Layer 2 of a small transformer language model trained on English Wikipedia (8 layers, counted from 0, width 128).
A neuron's activation on a vector x is GELU(weights . x + bias), where the dot is the dot product.

Input weights of the MLP neurons that the questions are about. A number n stands for (n - 500) times 0.0014.
n2 (bias -0.091): 463 531 385 471 306 386 568 336 509 593 618 401 493 420 466 471 607 379 388 499 334 342 624 347 641 438 306 376 553 424 734 656 516 462 337 570 444 694 395 575 489 349 344 314 316 465 635 510 640 497 484 442 567 626 605 438 568 434 566 394 612 553 476 354 659 603 515 623 333 474 457 668 507 485 533 447 626 545 372 483 649 646 260 559 502 321 761 407 538 595 365 274 454 358 582 411 497 435 538 732 506 474 522 440 548 389 642 614 687 593 261 460 630 215 327 469 440 448 701 478 459 536 558 649 646 361 547 812
n50 (bias -0.076): 492 646 271 360 273 537 667 499 548 630 447 305 367 425 369 590 485 641 402 581 349 595 386 548 508 626 532 415 413 437 411 356 469 337 536 470 518 499 568 683 538 737 346 438 361 365 576 653 362 474 711 550 674 524 626 612 508 799 479 503 678 354 646 651 588 544 336 342 476 612 598 504 284 456 655 465 563 483 455 466 489 564 254 454 536 657 462 360 400 544 411 527 423 439 419 723 356 566 526 496 481 477 571 644 684 331 551 490 626 663 522 650 574 384 561 712 565 490 364 349 561 404 536 421 477 550 411 296
n99 (bias -0.079): 530 477 406 381 555 595 487 541 427 665 524 574 324 439 670 395 461 431 565 479 460 519 415 432 419 305 316 632 455 442 586 600 612 582 484 442 417 419 316 648 447 506 573 538 515 631 589 439 409 576 313 505 473 650 769 473 542 605 535 744 629 651 325 280 565 468 431 455 637 473 432 549 693 611 828 350 671 446 425 794 420 560 447 354 723 487 596 567 344 620 448 373 560 298 536 616 478 622 344 582 448 435 495 491 596 498 768 372 603 333 243 321 444 422 324 621 529 425 470 433 464 475 388 373 354 574 513 690
n102 (bias -0.047): 609 675 575 658 419 545 630 766 341 662 600 591 373 513 639 686 494 411 477 331 422 351 470 485 636 363 369 383 253 775 489 417 506 580 582 612 540 643 716 558 412 486 460 564 446 344 612 524 227 656 421 400 613 582 613 497 691 378 465 469 402 528 425 656 477 372 372 263 662 548 562 497 486 590 651 507 511 232 559 563 517 479 514 425 220 509 476 397 540 502 439 633 561 454 317 302 514 660 385 301 466 446 535 454 654 430 473 511 514 626 467 437 429 610 334 421 492 479 718 351 332 627 375 313 509 635 598 523
n110 (bias -0.057): 466 305 519 432 490 351 607 536 596 537 640 434 566 386 500 524 675 736 530 529 420 374 562 574 585 527 489 575 431 690 583 669 393 452 687 373 421 576 264 475 506 529 455 568 529 443 637 525 578 478 429 412 475 426 633 402 639 358 489 544 416 377 324 593 459 459 555 375 656 588 470 460 481 566 619 551 655 646 475 514 417 496 383 701 360 407 330 591 473 543 531 215 407 546 475 484 546 565 456 582 387 429 565 660 313 323 406 369 403 515 632 418 455 720 552 492 552 662 610 638 421 538 663 310 618 455 521 301
n130 (bias -0.059): 442 392 540 694 367 761 543 464 605 610 367 589 533 432 621 605 567 558 418 448 509 503 425 441 656 324 468 217 651 335 321 750 683 324 326 331 559 921 409 557 333 307 336 543 701 420 676 461 376 511 498 632 503 274 481 335 408 489 477 582 666 755 388 565 729 634 727 528 333 645 424 628 460 178 413 420 596 481 539 383 461 492 333 560 253 448 451 419 640 527 558 520 347 321 661 439 536 512 488 485 557 429 621 190 490 487 525 566 609 655 530 340 577 275 485 406 681 330 454 535 584 630 637 493 643 463 634 619
n209 (bias -0.050): 591 467 540 477 487 534 523 388 556 529 473 673 387 321 734 640 508 301 373 390 512 625 716 488 565 507 487 783 261 395 646 522 492 697 425 510 381 462 535 605 445 577 461 470 603 489 561 562 383 626 593 505 747 570 410 479 457 651 501 447 452 328 513 344 639 518 257 565 489 378 612 419 659 435 651 419 379 444 312 532 583 593 406 393 480 534 452 619 515 484 415 773 691 628 271 518 489 277 541 488 748 533 391 310 605 593 407 486 414 468 510 386 396 417 224 560 593 424 722 488 274 476 375 640 502 553 599 547
n356 (bias -0.085): 470 712 736 412 741 367 639 519 402 523 459 646 429 379 609 591 418 523 715 446 545 561 259 405 691 475 549 358 484 605 512 419 472 500 539 320 573 582 319 442 494 610 417 551 541 553 541 437 307 282 660 575 295 444 580 610 510 431 482 372 324 670 410 404 491 406 537 610 502 575 622 755 598 610 411 416 515 532 533 392 649 241 572 649 409 520 409 470 374 662 651 477 712 381 459 660 356 627 680 560 583 553 575 559 381 384 553 475 424 471 693 351 359 505 536 281 531 502 364 485 471 520 610 522 423 388 338 540
n402 (bias -0.069): 329 667 566 478 479 404 420 643 464 522 491 517 417 688 263 530 605 492 501 545 274 679 407 463 560 579 385 472 523 532 606 429 529 555 444 523 549 729 524 769 496 532 564 610 368 512 712 533 514 495 626 351 362 446 672 716 426 418 578 351 392 577 319 450 481 510 473 383 709 455 674 525 510 549 317 475 431 607 247 475 637 445 443 537 521 312 425 528 547 503 335 515 289 569 536 552 651 640 313 709 405 442 390 492 422 547 610 254 503 674 434 329 451 466 475 504 444 570 465 513 465 571 648 560 395 485 280 277
n430 (bias -0.073): 513 578 539 588 559 610 493 450 384 533 590 674 406 556 485 403 723 263 316 676 576 617 553 453 523 548 201 498 478 446 557 464 495 146 366 543 620 779 624 355 593 400 484 658 475 725 500 470 414 558 366 465 552 446 521 516 542 588 518 168 409 589 546 477 420 430 712 452 342 387 287 243 488 588 405 446 507 567 492 476 349 419 726 634 666 628 448 402 718 546 210 415 786 652 491 427 495 543 577 658 305 483 410 346 439 723 623 753 561 455 365 287 415 631 491 445 660 532 264 407 526 443 501 686 487 565 434 393
n453 (bias -0.095): 224 446 424 490 367 452 534 190 215 658 543 668 416 129 603 317 677 678 390 453 705 586 381 485 319 574 298 617 746 457 531 718 743 558 331 652 382 698 671 790 458 697 501 504 388 586 576 694 546 478 602 510 402 277 525 620 367 450 398 453 361 433 393 393 325 484 468 354 540 783 373 438 363 407 768 365 571 359 498 515 561 582 393 467 449 420 426 651 678 436 439 656 463 393 181 592 606 495 655 604 444 570 612 490 684 329 365 485 306 360 306 850 524 412 582 475 580 388 561 744 590 511 400 600 621 416 418 829
n515 (bias -0.056): 527 654 626 701 549 462 402 629 452 593 346 256 386 485 838 535 469 635 561 439 614 492 435 546 507 558 613 236 486 486 516 587 454 607 392 523 551 468 204 469 473 137 684 546 349 181 628 562 484 646 655 568 463 379 747 478 527 499 400 419 402 469 461 477 465 429 381 498 475 470 514 274 354 400 719 606 628 758 514 626 630 596 605 595 565 521 314 420 404 535 623 730 509 502 555 683 863 336 616 343 431 472 512 312 522 491 595 562 531 453 397 340 638 637 288 565 588 440 600 327 424 462 435 429 408 247 612 706
n519 (bias -0.022): 351 497 595 607 414 560 474 712 586 565 428 576 558 486 599 634 646 729 401 547 488 709 456 397 542 222 432 320 471 346 514 705 552 594 390 305 573 787 438 563 687 280 636 614 596 391 744 631 374 425 677 512 426 699 671 531 495 423 454 510 525 448 505 533 371 476 651 415 445 301 404 365 474 478 455 424 687 502 437 426 310 658 739 596 431 471 524 568 412 561 405 351 549 660 448 331 413 517 625 541 176 515 395 404 627 719 393 442 561 464 341 506 227 456 450 589 391 390 594 280 666 598 424 303 561 480 492 517
n594 (bias -0.029): 533 701 536 521 613 396 469 399 447 551 439 168 162 392 405 528 460 641 508 630 480 625 660 516 541 520 469 580 365 530 450 346 87 638 479 422 588 473 442 664 693 698 325 382 481 301 780 601 550 393 626 536 515 507 447 472 445 349 658 603 473 403 442 383 461 637 502 400 453 492 583 625 393 709 505 425 310 408 548 263 411 600 274 556 341 702 482 486 490 475 490 361 531 537 596 339 570 596 412 713 500 574 546 596 179 366 400 430 803 379 492 680 612 663 621 345 504 615 565 343 471 479 596 746 467 492 765 506
n707 (bias -0.038): 679 544 515 644 524 336 463 372 375 377 546 425 510 569 598 416 578 429 412 247 411 597 699 599 570 512 342 604 598 517 430 369 306 516 433 312 516 839 638 725 670 335 637 301 555 586 508 469 296 428 412 498 536 407 570 386 301 535 636 394 598 393 207 633 554 430 349 192 326 524 263 551 281 571 495 815 656 532 512 548 625 387 393 448 456 552 407 527 664 413 309 323 716 520 421 525 480 747 657 629 303 675 512 429 268 619 448 490 466 422 736 596 536 679 367 439 557 459 570 481 384 593 510 596 436 639 712 588
n750 (bias -0.053): 584 764 631 471 316 488 436 490 612 674 305 358 629 500 390 597 535 550 454 683 500 371 282 424 582 457 500 466 589 418 414 484 561 325 563 532 376 621 530 540 663 649 504 458 475 460 296 533 453 651 580 377 563 554 436 377 727 371 431 566 458 422 500 671 449 499 487 450 769 729 524 619 396 438 505 480 509 331 415 472 309 404 651 231 369 417 602 310 613 501 666 439 554 557 545 505 519 612 397 547 605 619 450 485 498 625 508 365 655 879 420 571 285 467 562 282 446 509 253 612 619 676 488 622 427 547 314 478
n771 (bias -0.050): 490 436 412 582 328 768 737 185 470 679 478 433 473 418 650 626 462 759 436 328 517 501 590 475 335 683 421 660 509 582 467 480 531 551 530 506 521 578 585 626 614 524 513 584 267 643 506 683 540 354 554 503 653 439 758 463 530 382 462 400 536 477 426 718 310 404 401 463 629 460 533 343 496 499 732 536 414 354 397 370 372 566 451 541 548 713 582 525 487 618 386 400 691 421 34 358 438 407 522 596 487 458 451 490 493 427 535 433 642 351 169 603 498 391 531 495 333 459 292 598 642 409 512 525 633 578 414 648
n844 (bias -0.046): 400 520 534 447 317 606 424 670 599 533 680 424 545 518 706 420 342 516 401 443 652 555 513 499 444 382 646 740 376 397 633 491 684 427 444 599 464 289 436 586 243 473 383 275 568 557 609 395 727 628 523 627 441 373 498 660 544 678 505 347 524 534 405 476 413 555 305 390 520 197 348 677 501 563 603 598 653 607 574 574 316 617 764 514 496 524 553 658 483 472 426 709 512 654 349 456 569 379 355 302 362 538 330 277 678 328 294 593 512 668 662 404 379 445 528 662 600 521 481 377 546 608 514 360 500 459 480 481
n860 (bias -0.081): 361 487 465 338 387 470 461 526 418 428 501 678 439 494 555 403 391 545 270 480 622 698 476 382 512 637 621 727 333 600 807 510 471 375 404 471 509 504 393 477 601 431 326 686 803 504 514 496 569 576 610 486 671 406 302 444 289 476 451 555 435 389 576 428 531 628 607 492 492 743 434 491 316 365 514 480 249 415 452 584 739 748 610 688 533 532 435 720 333 513 358 419 671 630 605 333 475 523 157 545 400 492 605 524 615 765 351 630 448 314 555 428 407 585 409 499 559 228 456 642 264 328 353 480 699 328 747 560
n980 (bias -0.069): 562 757 571 361 568 719 330 368 607 644 463 402 407 522 387 496 492 600 469 483 443 448 746 445 578 616 648 575 462 625 416 585 640 610 472 623 587 674 476 382 362 536 626 589 473 779 560 553 603 461 625 593 620 320 468 591 479 436 363 453 400 412 439 374 705 467 250 312 529 528 445 303 278 559 514 708 457 385 435 185 512 524 502 434 540 471 675 410 246 402 450 550 386 271 426 584 296 489 644 526 626 547 454 493 503 370 551 578 328 378 419 492 532 628 652 296 294 332 505 408 631 400 533 573 509 471 583 769
n987 (bias -0.066): 489 506 514 515 495 417 574 420 574 360 347 550 287 674 562 337 270 350 555 489 369 450 686 409 602 546 389 746 653 460 554 452 391 527 516 409 389 598 482 548 447 568 556 454 626 672 575 367 673 439 333 450 617 446 539 402 280 382 341 343 597 536 606 503 493 605 574 400 509 294 402 686 443 514 338 580 433 510 780 301 514 647 494 510 504 680 606 590 443 621 486 442 409 520 614 658 448 396 524 250 368 516 402 505 396 614 432 440 667 342 569 458 475 588 447 543 469 612 623 483 585 684 328 480 390 483 591 602
n1023 (bias -0.066): 343 551 570 373 351 563 595 660 518 409 345 284 214 563 540 462 612 445 551 482 451 354 335 379 495 568 385 500 684 545 507 425 551 463 546 528 544 392 289 653 340 428 398 385 607 554 356 387 651 646 571 471 271 569 541 567 380 363 597 560 409 513 566 497 452 581 517 372 634 360 516 569 537 335 637 625 603 557 513 418 509 593 229 354 393 641 489 542 519 427 507 556 633 464 677 617 583 549 471 522 561 686 540 484 601 371 482 481 553 321 616 677 478 370 769 542 541 487 509 477 556 482 711 487 392 513 421 480

Each question shows a token from some text and the vector x that enters the MLP there. A number n stands for (n - 500) times 0.013.

"closed ": 421 455 473 505 465 563 284 397 691 382 697 469 520 695 397 453 514 568 781 533 531 610 321 435 478 369 369 484 429 464 528 556 423 573 600 381 486 584 581 641 354 557 537 589 490 479 476 403 552 403 579 516 527 702 414 350 565 662 431 357 566 442 647 539 565 411 632 643 626 547 575 457 496 485 494 622 495 447 638 556 462 623 520 476 463 460 427 410 489 490 688 530 576 411 449 309 557 543 592 508 531 518 462 272 453 450 541 428 376 580 276 568 537 507 434 362 576 457 500 471 483 419 475 504 477 555 609 376
The most active neuron and its activation: n750, at about 1.8

"184": 501 522 494 417 335 503 385 460 571 194 699 560 459 627 487 439 549 501 715 614 515 528 394 444 451 574 448 533 446 460 569 545 461 579 562 352 584 570 633 650 408 614 427 461 618 548 472 372 611 442 640 554 389 634 406 436 544 573 386 373 531 369 596 542 605 445 632 560 562 439 521 469 587 566 571 373 460 519 598 547 428 710 607 472 424 510 436 431 479 398 538 438 375 315 532 320 462 352 699 547 611 488 490 344 384 444 655 388 378 574 465 595 551 494 366 434 628 494 434 555 510 365 473 487 484 506 675 418
Which neuron lights up most? n209

"the ": 386 369 397 497 311 466 392 457 621 265 581 571 527 625 557 421 560 515 880 566 485 657 371 444 491 531 492 485 437 508 469 523 471 581 584 389 564 511 601 498 375 529 648 456 426 513 460 424 670 436 667 525 466 748 398 406 459 570 520 323 576 587 593 466 559 526 474 482 590 546 524 363 567 576 567 607 466 578 596 519 516 666 629 426 457 433 336 471 544 527 686 475 474 374 509 339 511 496 572 539 586 501 580 293 445 471 502 448 391 514 338 626 553 423 399 434 507 425 491 398 460 393 378 481 463 586 619 451
Which two neurons fire most, strongest first? n515, n519

"The ": 500 435 429 434 320 520 426 428 627 350 643 606 544 621 466 396 501 492 868 604 481 685 371 483 436 546 513 436 445 525 509 529 414 590 655 382 578 514 628 621 392 536 618 447 454 487 397 389 639 442 635 509 423 659 285 383 382 642 483 362 546 480 579 468 488 562 525 421 571 472 547 446 520 499 585 649 490 605 554 542 494 677 574 450 464 474 404 465 553 487 684 519 393 366 561 300 513 537 571 552 641 406 489 300 440 500 581 422 438 555 349 597 476 486 391 396 537 450 424 411 470 385 512 478 468 611 598 452
Which neuron lights up most? n402

"er": 391 543 384 497 371 507 522 423 581 271 643 529 511 648 459 411 486 523 802 623 509 610 385 441 437 409 473 535 539 459 527 554 446 515 793 358 496 513 645 744 321 504 508 484 431 515 343 454 560 378 655 486 503 745 432 474 536 531 480 365 598 405 562 493 571 409 638 486 561 458 427 570 578 508 635 559 486 505 481 542 483 700 513 412 471 435 398 435 388 385 769 443 385 375 527 375 538 367 495 567 596 578 515 363 475 566 550 518 442 597 455 502 625 455 388 362 534 414 400 570 456 407 488 471 421 533 638 463
The most active neuron and its activation: n750, at about 1.4

"side ": 406 561 459 443 401 557 404 496 649 322 693 543 588 640 436 551 549 534 728 513 404 591 334 526 530 314 476 407 464 495 445 525 421 496 587 418 463 497 626 576 388 501 445 622 529 479 372 359 583 416 499 638 444 674 383 420 503 621 531 282 489 479 579 609 514 416 687 575 655 539 498 580 552 483 626 606 522 416 506 569 445 665 536 537 438 471 399 486 548 449 650 476 464 457 485 416 555 567 556 501 505 525 464 309 520 587 521 462 382 585 231 673 523 556 343 431 546 488 515 467 361 357 579 500 410 561 544 378
The most active neuron and its activation: n750, at about 2

". ": 407 560 440 413 425 474 406 392 587 424 649 591 470 615 545 399 508 499 750 610 421 538 384 440 526 476 536 566 479 526 630 644 460 550 652 371 628 536 670 599 399 469 595 441 505 464 389 300 635 390 631 616 468 580 352 485 579 545 451 343 537 465 614 485 607 399 509 459 501 487 473 466 562 497 598 590 545 541 639 507 552 713 628 513 502 525 530 475 514 389 652 475 408 268 471 316 505 473 616 512 586 546 498 352 400 458 593 434 466 449 313 597 434 462 348 358 498 540 448 450 369 402 516 440 414 503 717 353
The three highest activations, in order: n980, n987, n2

"ed ": 375 544 482 509 460 522 454 447 683 252 791 527 565 670 400 513 574 595 684 532 443 590 318 539 569 400 429 413 477 402 454 529 391 520 587 416 500 568 676 634 408 448 541 561 565 429 428 373 575 367 622 569 465 648 376 417 487 576 481 321 589 511 575 504 545 442 648 633 603 485 560 519 566 439 552 635 464 354 514 524 458 622 537 509 489 421 383 442 541 464 629 481 493 435 522 347 508 586 570 496 643 572 473 318 526 485 542 435 377 485 279 601 546 469 332 417 525 452 477 496 417 462 550 548 372 581 591 413
The most active neuron and its activation: n130, at about 2.4

"197": 431 521 483 351 368 553 364 419 626 289 677 622 512 614 521 397 491 511 780 606 488 545 382 475 408 574 484 531 456 440 592 541 491 593 641 389 583 541 603 651 410 524 515 394 547 533 467 349 584 414 612 605 412 617 320 506 490 641 447 379 532 438 590 521 575 422 654 580 563 490 487 503 567 597 555 475 440 590 634 572 474 713 587 452 443 592 400 358 478 374 554 512 402 301 549 360 404 423 657 560 618 443 514 370 401 323 582 435 388 628 502 627 526 456 392 366 478 503 414 499 456 301 347 520 506 495 661 452
Which two neurons fire most, strongest first? n844, n980

"Nob": 491 461 358 478 437 449 532 502 723 316 685 550 536 570 468 473 640 484 822 530 625 616 426 480 440 536 556 473 552 619 565 592 465 599 616 349 542 557 605 608 423 613 585 476 518 568 399 352 633 521 579 652 511 592 403 424 434 532 551 329 455 428 479 386 576 410 543 381 463 339 565 467 588 552 549 500 581 547 567 590 428 728 618 427 482 377 364 369 362 406 650 544 519 417 541 353 376 490 627 538 618 535 571 327 454 396 519 494 483 504 388 535 528 447 393 331 460 381 364 500 431 355 366 440 445 518 617 426
The most active neuron and its activation: n980, at about 1.7

"a ": 415 490 424 460 344 497 449 377 551 333 674 710 453 549 567 468 561 539 813 580 498 620 345 514 418 495 523 495 513 512 514 511 466 593 699 425 507 532 681 644 371 420 541 440 573 524 359 448 630 369 617 556 447 704 393 456 542 578 529 310 522 475 581 487 514 522 508 518 533 426 462 424 477 553 639 611 498 461 546 494 527 708 569 398 538 464 398 471 433 403 644 477 465 315 538 352 537 470 576 583 607 566 536 295 466 366 528 468 392 501 347 575 579 471 340 427 440 455 420 599 403 393 498 505 440 595 605 441
The most active neuron and its activation: n453, at about 2.6

"theory ": 395 520 333 436 443 440 417 437 687 352 713 587 543 631 488 412 537 495 737 616 422 570 374 473 445 390 429 495 499 516 435 544 514 574 657 412 530 491 590 684 354 579 548 443 505 483 405 388 494 318 536 659 488 670 406 444 410 741 535 304 465 441 546 488 550 426 605 518 607 495 394 562 535 571 612 539 453 572 567 541 456 654 523 588 567 554 351 375 443 352 602 460 429 360 491 409 462 508 561 542 597 466 502 255 485 485 582 419 415 597 279 563 544 575 450 397 604 546 481 533 510 310 517 574 517 634 614 400
The three highest activations, in order: n99, n50, n430

"el": 372 400 385 510 313 539 415 412 535 224 641 534 589 677 463 384 563 540 803 567 476 636 379 432 495 416 423 480 500 476 563 567 442 434 768 351 490 524 554 681 348 554 518 453 434 489 393 482 516 424 609 566 512 722 370 490 645 486 368 321 647 436 585 489 541 398 678 609 548 482 490 549 599 473 493 633 482 603 597 540 531 617 562 536 523 511 354 366 477 459 718 492 552 440 544 347 488 447 578 509 659 578 518 379 459 534 504 354 417 565 449 410 552 600 362 495 529 521 408 532 423 350 484 508 452 496 591 439
Which neuron lights up most? n110

"of ": 369 569 427 463 424 441 376 439 571 319 660 570 562 550 473 408 579 626 846 546 441 607 355 500 510 472 483 478 538 459 468 569 435 566 637 357 566 508 611 705 339 554 449 573 477 393 441 415 608 411 611 540 417 554 374 443 416 593 446 371 482 529 537 497 556 483 521 449 551 561 485 540 568 504 581 567 574 478 626 521 587 661 564 425 424 496 349 402 419 249 610 571 446 464 551 377 551 441 570 532 558 575 528 330 528 449 611 479 449 564 350 648 553 438 378 426 581 455 447 387 444 298 515 567 368 576 776 473
Which neuron lights up most? n453

"supported ": 416 534 445 495 431 557 394 474 685 294 674 621 607 675 359 461 603 523 633 552 520 592 333 451 518 426 403 432 377 528 510 610 379 594 612 348 533 531 605 512 337 451 551 511 471 442 359 419 609 329 642 634 531 659 453 359 501 586 509 399 546 524 602 512 582 452 587 534 660 492 525 416 616 525 542 580 522 410 583 497 486 655 675 413 457 444 404 399 543 438 587 586 534 399 415 281 524 530 586 502 568 519 455 323 455 391 551 452 429 583 312 591 525 442 406 497 611 442 411 535 411 402 569 514 417 559 652 418
Which two neurons fire most, strongest first? n519, n130

"us ": 375 460 378 554 371 535 452 429 593 376 730 587 465 573 586 470 492 573 758 501 492 562 371 441 422 447 466 544 527 556 494 570 484 508 544 363 548 437 625 671 330 575 544 465 435 440 489 454 582 318 655 564 475 763 415 452 538 501 478 333 529 428 642 606 547 426 580 452 520 445 493 502 594 529 639 623 518 543 630 445 499 649 545 445 573 553 371 462 464 435 643 485 434 347 477 384 520 509 582 646 607 593 498 333 438 508 516 452 350 556 222 485 495 524 346 463 548 509 502 454 434 346 407 580 428 588 630 383
Which two neurons fire most, strongest first? n771, n209

"based ": 397 437 444 456 422 441 395 376 577 374 637 612 496 712 366 508 551 588 722 555 453 575 371 599 473 434 374 500 445 508 506 564 351 651 624 439 572 531 630 725 370 521 540 586 504 477 449 381 528 405 614 659 533 675 342 416 443 567 530 308 480 436 551 493 612 401 641 507 565 427 443 478 570 565 521 606 500 569 594 477 469 714 547 361 440 499 325 434 508 416 655 401 408 352 533 343 505 570 611 514 635 551 475 362 415 459 587 425 431 481 363 604 498 488 433 411 562 515 426 585 435 387 510 431 467 525 656 500
Which neuron lights up most? n594

"species": 395 500 338 407 440 567 465 557 684 369 569 501 429 582 544 319 492 511 713 602 466 652 387 438 467 515 449 571 398 590 565 595 523 545 713 368 488 537 654 534 412 590 487 372 500 413 379 405 592 455 673 601 486 600 432 438 533 543 418 316 462 477 528 583 579 480 567 429 686 478 431 552 593 526 630 525 477 603 693 458 493 755 647 446 414 452 339 416 410 403 638 444 407 381 499 345 595 377 625 559 637 533 494 328 457 447 493 429 438 678 450 598 518 560 415 433 535 516 483 481 410 414 392 446 464 486 597 294
The most active neuron and its activation: n844, at about 3.7

"atory ": 410 479 437 444 427 520 419 438 610 352 689 602 451 565 511 480 496 530 750 570 516 511 363 556 498 528 510 520 470 422 528 514 423 616 711 447 620 462 661 671 346 590 490 576 410 456 363 341 598 344 671 603 487 733 352 390 473 643 448 361 478 452 529 508 594 438 557 480 488 473 471 511 547 550 589 610 508 569 598 491 504 751 459 415 546 550 445 328 365 450 617 458 383 288 516 410 570 452 531 589 561 555 504 350 403 437 542 441 444 486 341 604 465 468 370 330 605 524 445 580 473 377 507 525 464 595 643 440
Which neuron lights up most? n594

"inste": 446 570 409 404 467 393 508 372 651 320 688 621 467 568 471 445 548 530 775 494 454 573 345 368 546 424 451 507 384 488 548 537 507 399 795 400 515 480 610 665 387 575 548 483 448 513 387 453 573 387 491 565 581 569 418 442 522 510 546 395 525 531 516 579 576 431 620 369 541 411 548 574 576 598 573 587 463 622 648 572 560 707 672 364 443 473 429 376 414 332 551 604 424 320 496 397 533 390 610 536 666 573 470 407 429 413 479 527 401 557 460 587 626 595 331 361 476 415 435 440 411 381 521 511 402 608 693 368
Which neuron lights up most? n102

"ological ": 443 470 371 507 386 446 427 435 638 336 651 525 486 637 481 428 533 558 770 539 439 599 314 465 504 486 490 511 492 474 511 585 405 566 617 417 581 474 589 680 331 609 477 552 498 370 401 443 569 445 597 544 480 825 364 384 456 784 483 316 512 468 561 535 569 453 606 564 560 471 519 469 593 589 524 574 566 592 567 536 460 645 487 444 526 454 425 308 405 443 620 489 431 257 499 364 583 444 456 556 538 603 532 380 397 442 600 456 454 548 280 560 495 491 445 460 592 574 440 534 548 330 443 534 467 602 591 439
Which neuron lights up most? n50

"onom": 494 428 361 455 364 488 488 529 635 305 609 615 473 607 499 418 622 559 685 543 514 558 360 368 437 489 453 498 442 611 482 629 471 442 747 367 556 550 600 644 445 609 578 449 395 502 400 454 584 375 698 599 511 712 400 476 454 569 473 320 462 479 557 390 623 421 607 430 587 441 443 471 583 577 559 558 523 558 667 443 590 718 625 379 541 505 358 397 422 364 631 437 510 248 595 396 517 387 545 551 562 635 525 435 430 448 525 401 469 543 482 565 463 526 386 369 587 626 401 501 487 366 423 398 459 505 595 270
The most active neuron and its activation: n1023, at about 1.6

"connected ": 430 468 414 485 448 543 368 422 700 363 682 572 563 663 377 474 501 561 749 500 463 609 341 429 494 388 372 473 417 490 497 636 481 588 612 398 494 550 556 557 345 477 594 508 451 448 455 438 612 346 553 560 580 718 359 357 598 657 476 384 446 474 565 576 607 528 659 480 615 449 525 382 539 520 613 605 471 416 617 498 478 644 618 349 456 474 323 446 517 510 665 564 550 444 547 383 515 531 562 471 555 505 491 305 381 519 513 419 365 610 266 565 474 477 430 425 618 461 545 497 506 377 484 481 453 546 648 403
Which neuron lights up most? n519

"bal": 419 547 466 478 393 520 357 476 619 282 618 522 564 645 444 351 570 559 854 541 452 628 391 432 574 483 377 464 403 481 526 467 408 395 752 382 513 419 570 647 329 423 473 513 436 564 341 513 525 493 618 569 547 649 344 451 601 664 619 341 592 412 588 541 474 415 717 708 623 405 492 474 542 502 478 583 504 548 596 526 430 684 579 553 381 450 464 376 457 428 688 511 526 490 539 335 471 435 606 475 514 577 469 359 418 483 548 480 381 581 433 546 540 655 395 369 556 505 364 523 409 399 508 488 407 555 591 491
Which two neurons fire most, strongest first? n430, n750

"Chief ": 431 529 365 461 416 460 462 498 696 416 738 583 442 629 410 463 561 524 725 512 572 607 361 532 446 439 510 453 423 470 538 534 367 592 638 428 634 522 612 597 382 595 563 505 473 504 399 408 580 411 523 558 448 581 442 425 484 708 499 309 546 397 596 474 530 392 610 488 585 498 433 362 542 536 549 523 556 591 511 677 535 711 608 377 510 565 407 364 474 377 688 444 464 420 479 347 519 496 532 495 614 538 479 331 597 416 472 433 508 609 312 569 540 570 404 325 611 369 446 482 418 285 527 397 478 570 587 480
The most active neuron and its activation: n50, at about 1.1

", ": 441 461 379 494 386 467 398 352 649 291 642 571 493 609 495 427 527 502 742 555 401 573 382 458 411 528 517 426 416 489 524 606 462 544 617 436 624 477 646 574 373 467 502 494 456 513 413 360 635 315 617 543 574 640 338 592 516 505 479 352 533 452 583 504 552 391 516 616 533 505 554 504 500 457 568 566 509 512 611 471 539 665 711 520 547 537 407 451 479 408 635 592 453 329 599 329 478 464 565 581 607 530 536 300 448 439 602 432 457 623 297 633 526 401 360 404 614 463 506 452 406 358 524 531 357 597 695 409
The three highest activations, in order: n2, n209, n980

"and ": 434 434 370 478 420 475 319 459 572 292 648 588 486 653 535 460 556 552 777 579 496 614 359 529 574 481 491 389 435 430 523 564 464 513 573 392 490 461 601 609 342 433 542 522 519 505 443 321 662 475 628 591 531 753 386 472 491 404 387 290 622 510 612 515 544 412 599 464 573 530 505 477 518 553 523 618 575 581 610 542 495 667 626 497 506 431 315 482 549 354 619 599 545 431 541 391 500 441 540 528 568 566 426 411 369 460 612 463 440 588 298 575 500 461 414 400 642 525 427 507 395 233 475 497 454 576 590 411
The most active neuron and its activation: n515, at about 1.2

"s ": 323 466 405 458 434 562 326 452 606 290 702 610 504 652 358 384 500 564 709 512 389 622 311 547 506 423 480 384 468 522 441 517 390 518 524 383 537 538 564 733 392 509 565 570 500 446 472 371 560 348 613 592 553 646 347 432 485 621 512 269 530 481 643 514 543 437 601 643 514 511 505 544 592 470 589 656 562 528 549 562 520 687 528 555 503 490 464 421 537 416 638 521 505 402 537 346 538 513 575 546 537 559 457 362 457 509 554 401 473 604 239 605 515 529 379 492 512 521 475 511 364 396 494 532 460 559 519 424
Which neuron lights up most? n402

"outside ": 460 560 500 430 463 494 392 526 576 297 732 550 534 660 425 553 608 558 731 555 453 558 334 572 372 286 460 429 456 443 433 515 430 513 575 423 484 495 601 592 396 519 480 635 499 525 381 389 535 458 563 606 471 619 330 393 594 674 532 240 544 514 558 587 527 449 599 564 683 498 475 529 522 463 553 623 463 490 573 518 430 645 532 531 368 448 343 466 565 455 603 556 517 470 457 421 542 570 555 484 603 574 444 317 529 562 524 381 450 525 261 658 581 562 394 326 562 445 464 471 413 401 466 535 379 560 675 427
Which neuron lights up most? n750

"rail": 467 400 476 461 390 639 320 476 610 366 624 530 584 732 431 463 599 502 856 498 468 595 370 491 497 461 484 421 420 533 487 511 467 464 703 417 474 543 604 642 420 517 498 587 427 572 403 346 591 434 565 726 539 572 351 470 545 589 497 318 546 457 606 470 570 476 669 515 666 411 490 555 565 530 542 522 488 564 551 544 412 684 551 502 485 453 405 358 438 411 656 481 475 484 569 413 551 360 633 536 498 483 540 411 395 569 474 372 296 554 321 574 495 569 367 455 621 448 466 510 403 373 505 410 414 504 570 350
The three highest activations, in order: n110, n402, n519

"elected ": 459 473 489 404 442 527 424 554 668 264 697 590 512 637 487 451 490 589 730 587 493 607 307 448 555 500 466 488 368 561 504 637 459 637 624 395 554 559 602 598 389 530 505 531 450 398 372 388 523 469 630 592 471 690 436 319 509 498 388 387 531 547 531 478 580 388 569 574 579 521 523 417 539 614 491 631 508 461 672 479 494 661 634 341 491 506 384 368 451 455 664 481 504 375 485 330 585 472 498 532 621 530 541 363 469 337 458 401 450 566 313 582 437 424 422 404 541 430 551 563 428 345 498 459 465 557 689 446
Which neuron lights up most? n102